Layer 9 of a small transformer language model trained on English Wikipedia (15 layers, counted from 0, width 64).
A neuron's activation on a vector x is GELU(weights . x + bias), where the dot is the dot product.

Input weights of the MLP neurons that the questions are about. A number n stands for (n - 128) times 0.005.
n46 (bias -0.075): 75, 172, 61, 157, 89, 138, 127, 108, 143, 206, 185, 114, 94, 149, 182, 120, 93, 150, 97, 167, 103, 153, 154, 117, 147, 120, 73, 151, 125, 67, 121, 229, 86, 198, 74, 164, 121, 160, 100, 124, 149, 128, 144, 80, 161, 155, 134, 137, 69, 148, 123, 140, 105, 118, 111, 103, 132, 160, 99, 146, 106, 119, 103, 71
n86 (bias -0.037): 120, 144, 117, 114, 146, 199, 73, 86, 173, 182, 113, 94, 168, 115, 145, 109, 165, 92, 152, 95, 87, 123, 187, 133, 50, 83, 136, 138, 113, 95, 62, 183, 184, 213, 167, 150, 125, 157, 82, 115, 120, 160, 131, 111, 129, 122, 170, 126, 173, 147, 182, 132, 153, 113, 93, 83, 93, 141, 178, 71, 72, 91, 167, 97
n93 (bias -0.118): 204, 142, 100, 72, 192, 178, 115, 128, 117, 114, 198, 96, 176, 122, 131, 106, 140, 115, 101, 78, 128, 140, 128, 143, 137, 136, 177, 160, 92, 139, 147, 130, 108, 174, 168, 132, 52, 176, 112, 114, 104, 88, 165, 114, 90, 84, 110, 114, 44, 125, 99, 159, 114, 192, 161, 177, 133, 115, 138, 128, 98, 105, 132, 92
n102 (bias -0.082): 89, 137, 129, 203, 123, 154, 48, 112, 131, 110, 93, 158, 71, 162, 122, 142, 96, 112, 93, 112, 107, 100, 152, 163, 116, 144, 147, 149, 86, 166, 177, 130, 118, 109, 54, 136, 202, 31, 80, 71, 95, 177, 173, 151, 145, 104, 202, 164, 194, 128, 112, 153, 160, 152, 136, 67, 144, 248, 48, 145, 42, 151, 137, 94
n164 (bias -0.075): 137, 95, 151, 97, 153, 146, 66, 145, 102, 69, 130, 191, 160, 215, 58, 133, 49, 158, 123, 170, 138, 132, 38, 161, 107, 65, 93, 135, 129, 175, 156, 150, 141, 194, 133, 157, 125, 117, 109, 79, 111, 123, 160, 100, 94, 80, 185, 143, 189, 150, 129, 136, 185, 93, 191, 130, 144, 95, 74, 59, 163, 116, 106, 89
n186 (bias -0.057): 90, 118, 138, 102, 194, 129, 193, 167, 104, 142, 129, 141, 101, 124, 81, 161, 109, 80, 127, 113, 176, 131, 217, 108, 104, 205, 168, 115, 41, 86, 95, 87, 200, 156, 144, 180, 82, 187, 104, 59, 95, 131, 123, 91, 117, 70, 135, 131, 67, 127, 124, 190, 92, 168, 140, 149, 199, 92, 180, 137, 136, 135, 145, 73
n198 (bias -0.056): 123, 89, 140, 163, 147, 60, 174, 183, 183, 154, 142, 174, 91, 89, 133, 146, 107, 181, 121, 165, 180, 118, 127, 132, 80, 112, 147, 160, 83, 163, 174, 175, 129, 146, 154, 132, 137, 94, 64, 120, 97, 156, 194, 128, 85, 148, 173, 85, 145, 178, 192, 82, 85, 145, 71, 76, 41, 209, 79, 93, 101, 65, 59, 89
n250 (bias -0.074): 54, 131, 83, 205, 139, 217, 133, 140, 143, 200, 125, 150, 70, 207, 173, 126, 126, 69, 140, 140, 177, 164, 70, 114, 105, 154, 162, 101, 88, 46, 118, 98, 141, 110, 76, 134, 161, 107, 100, 140, 121, 162, 111, 55, 159, 60, 169, 114, 152, 136, 158, 210, 102, 101, 107, 121, 175, 62, 119, 163, 119, 157, 89, 156

Each question shows a token from some text and the vector x that enters the MLP there. A number n stands for (n - 128) times 0.04.

" ": 100, 91, 137, 92, 103, 121, 188, 114, 93, 92, 188, 123, 149, 155, 150, 117, 160, 132, 88, 123, 133, 87, 124, 153, 125, 91, 80, 160, 96, 154, 143, 160, 147, 148, 159, 156, 128, 155, 159, 165, 148, 151, 126, 91, 151, 131, 108, 105, 146, 66, 139, 177, 154, 121, 124, 107, 78, 113, 123, 123, 169, 111, 105, 96
Which of these neurons fires most? n164

"ers": 89, 118, 145, 140, 89, 129, 186, 139, 127, 127, 152, 74, 126, 102, 153, 100, 149, 134, 115, 91, 148, 106, 129, 66, 162, 124, 117, 146, 131, 161, 114, 78, 117, 106, 184, 105, 155, 118, 112, 132, 138, 141, 134, 186, 156, 172, 124, 131, 118, 126, 127, 169, 115, 134, 52, 80, 127, 65, 140, 144, 134, 177, 135, 181
The most active neuron and its activation: n250, at about 0.35

".": 74, 83, 170, 87, 107, 152, 167, 121, 110, 118, 158, 69, 135, 154, 119, 114, 164, 127, 121, 90, 96, 118, 119, 159, 90, 134, 92, 133, 108, 121, 159, 134, 101, 182, 128, 105, 97, 97, 144, 147, 147, 171, 112, 171, 154, 126, 113, 123, 125, 79, 139, 167, 173, 141, 91, 118, 139, 94, 118, 148, 151, 161, 159, 165
Which two neurons fire most, strongest first? n86, n250

"re": 147, 72, 124, 96, 76, 136, 203, 140, 133, 102, 144, 79, 110, 113, 137, 155, 141, 194, 112, 114, 116, 66, 170, 122, 123, 125, 139, 137, 154, 144, 184, 102, 96, 119, 121, 123, 138, 109, 131, 122, 118, 148, 90, 132, 169, 145, 107, 116, 96, 119, 193, 162, 148, 129, 111, 65, 134, 114, 140, 110, 193, 114, 151, 142
Which of these neurons fires most? n198

"as": 122, 113, 112, 99, 86, 113, 205, 142, 168, 100, 165, 80, 132, 80, 123, 106, 147, 155, 96, 91, 141, 90, 142, 94, 116, 126, 135, 138, 135, 109, 127, 95, 122, 125, 127, 107, 117, 125, 192, 160, 146, 144, 145, 166, 215, 120, 108, 135, 143, 68, 84, 157, 120, 134, 121, 81, 163, 83, 132, 155, 150, 151, 170, 160
Which of these neurons fires most? n186

"ul": 140, 96, 152, 75, 95, 157, 145, 68, 183, 124, 152, 94, 109, 138, 121, 140, 166, 152, 130, 133, 179, 99, 163, 114, 146, 103, 90, 147, 134, 170, 169, 150, 71, 124, 133, 94, 188, 108, 139, 111, 110, 136, 124, 149, 156, 110, 91, 136, 107, 111, 177, 152, 138, 138, 76, 55, 119, 129, 155, 93, 153, 131, 116, 128
Which of these neurons fires most? n198

"u": 124, 113, 124, 83, 80, 150, 190, 138, 132, 113, 134, 117, 136, 153, 143, 194, 153, 128, 139, 87, 141, 77, 123, 111, 111, 100, 116, 179, 90, 132, 120, 111, 131, 128, 136, 122, 132, 114, 165, 170, 116, 161, 149, 194, 164, 113, 131, 140, 97, 83, 105, 131, 150, 117, 119, 69, 155, 81, 105, 105, 197, 114, 146, 97
Which of these neurons fires most? n186

"1": 150, 127, 141, 95, 131, 128, 136, 101, 128, 116, 104, 102, 109, 148, 142, 94, 124, 174, 143, 115, 116, 73, 181, 110, 119, 89, 57, 161, 104, 152, 155, 153, 119, 113, 164, 126, 104, 115, 133, 158, 125, 158, 113, 131, 172, 113, 100, 144, 126, 82, 186, 172, 161, 103, 76, 90, 145, 130, 187, 139, 166, 75, 114, 154
The most active neuron and its activation: n86, at about 2.2

"ed": 85, 68, 147, 123, 90, 124, 181, 116, 113, 103, 133, 100, 149, 154, 145, 101, 156, 141, 91, 95, 183, 106, 105, 79, 123, 77, 147, 148, 165, 127, 108, 102, 129, 118, 139, 112, 104, 103, 119, 147, 122, 149, 138, 194, 148, 106, 167, 153, 130, 143, 118, 137, 179, 114, 93, 63, 169, 113, 134, 122, 163, 159, 149, 153
Which of these neurons fires most? n250

"ud": 117, 145, 142, 90, 90, 101, 239, 152, 175, 126, 148, 152, 78, 162, 124, 112, 139, 111, 138, 126, 159, 109, 161, 92, 139, 94, 107, 130, 92, 107, 185, 141, 137, 134, 130, 104, 130, 97, 179, 106, 119, 118, 124, 165, 147, 122, 107, 133, 120, 119, 75, 149, 138, 117, 112, 98, 76, 88, 166, 121, 179, 145, 131, 165
Which of these neurons fires most? n186

"A": 138, 162, 140, 56, 126, 118, 150, 126, 109, 93, 156, 171, 133, 106, 149, 93, 147, 150, 95, 125, 118, 85, 160, 88, 122, 116, 113, 139, 108, 116, 159, 99, 145, 106, 156, 114, 98, 111, 156, 160, 143, 162, 96, 162, 171, 112, 85, 165, 95, 88, 132, 210, 134, 117, 77, 109, 106, 135, 121, 162, 162, 164, 123, 149
Which of these neurons fires most? n186

"s": 100, 127, 108, 79, 73, 134, 168, 113, 195, 95, 170, 94, 146, 141, 122, 75, 151, 170, 78, 141, 143, 97, 114, 100, 108, 88, 125, 148, 134, 139, 136, 114, 156, 133, 161, 113, 90, 111, 154, 170, 169, 191, 142, 125, 144, 135, 119, 100, 117, 79, 149, 169, 113, 144, 138, 100, 112, 93, 130, 145, 137, 164, 118, 149
Which of these neurons fires most? n93

"t": 141, 79, 151, 108, 107, 138, 198, 125, 95, 117, 157, 95, 110, 142, 136, 92, 168, 140, 92, 65, 111, 154, 139, 101, 148, 114, 101, 171, 93, 154, 135, 107, 164, 79, 146, 60, 102, 140, 162, 137, 137, 149, 169, 132, 123, 144, 155, 136, 120, 113, 81, 170, 150, 149, 101, 80, 161, 120, 135, 107, 129, 176, 128, 139
The most active neuron and its activation: n93, at about 1.2

"or": 130, 112, 162, 75, 90, 92, 170, 103, 137, 137, 129, 115, 97, 163, 116, 95, 90, 147, 145, 143, 160, 102, 161, 100, 126, 106, 93, 138, 97, 146, 185, 122, 127, 110, 132, 127, 202, 95, 125, 128, 104, 148, 145, 143, 160, 144, 99, 165, 103, 64, 115, 135, 141, 112, 79, 69, 129, 129, 185, 126, 166, 170, 137, 174
Which of these neurons fires most? n102

" the": 112, 67, 132, 93, 108, 153, 162, 92, 91, 109, 167, 95, 159, 165, 122, 125, 165, 144, 88, 105, 109, 89, 146, 145, 67, 94, 109, 138, 117, 117, 161, 133, 157, 174, 135, 115, 169, 101, 146, 162, 169, 175, 133, 156, 140, 114, 122, 122, 96, 127, 129, 126, 140, 142, 124, 113, 103, 81, 128, 174, 123, 151, 107, 157
Which of these neurons fires most? n86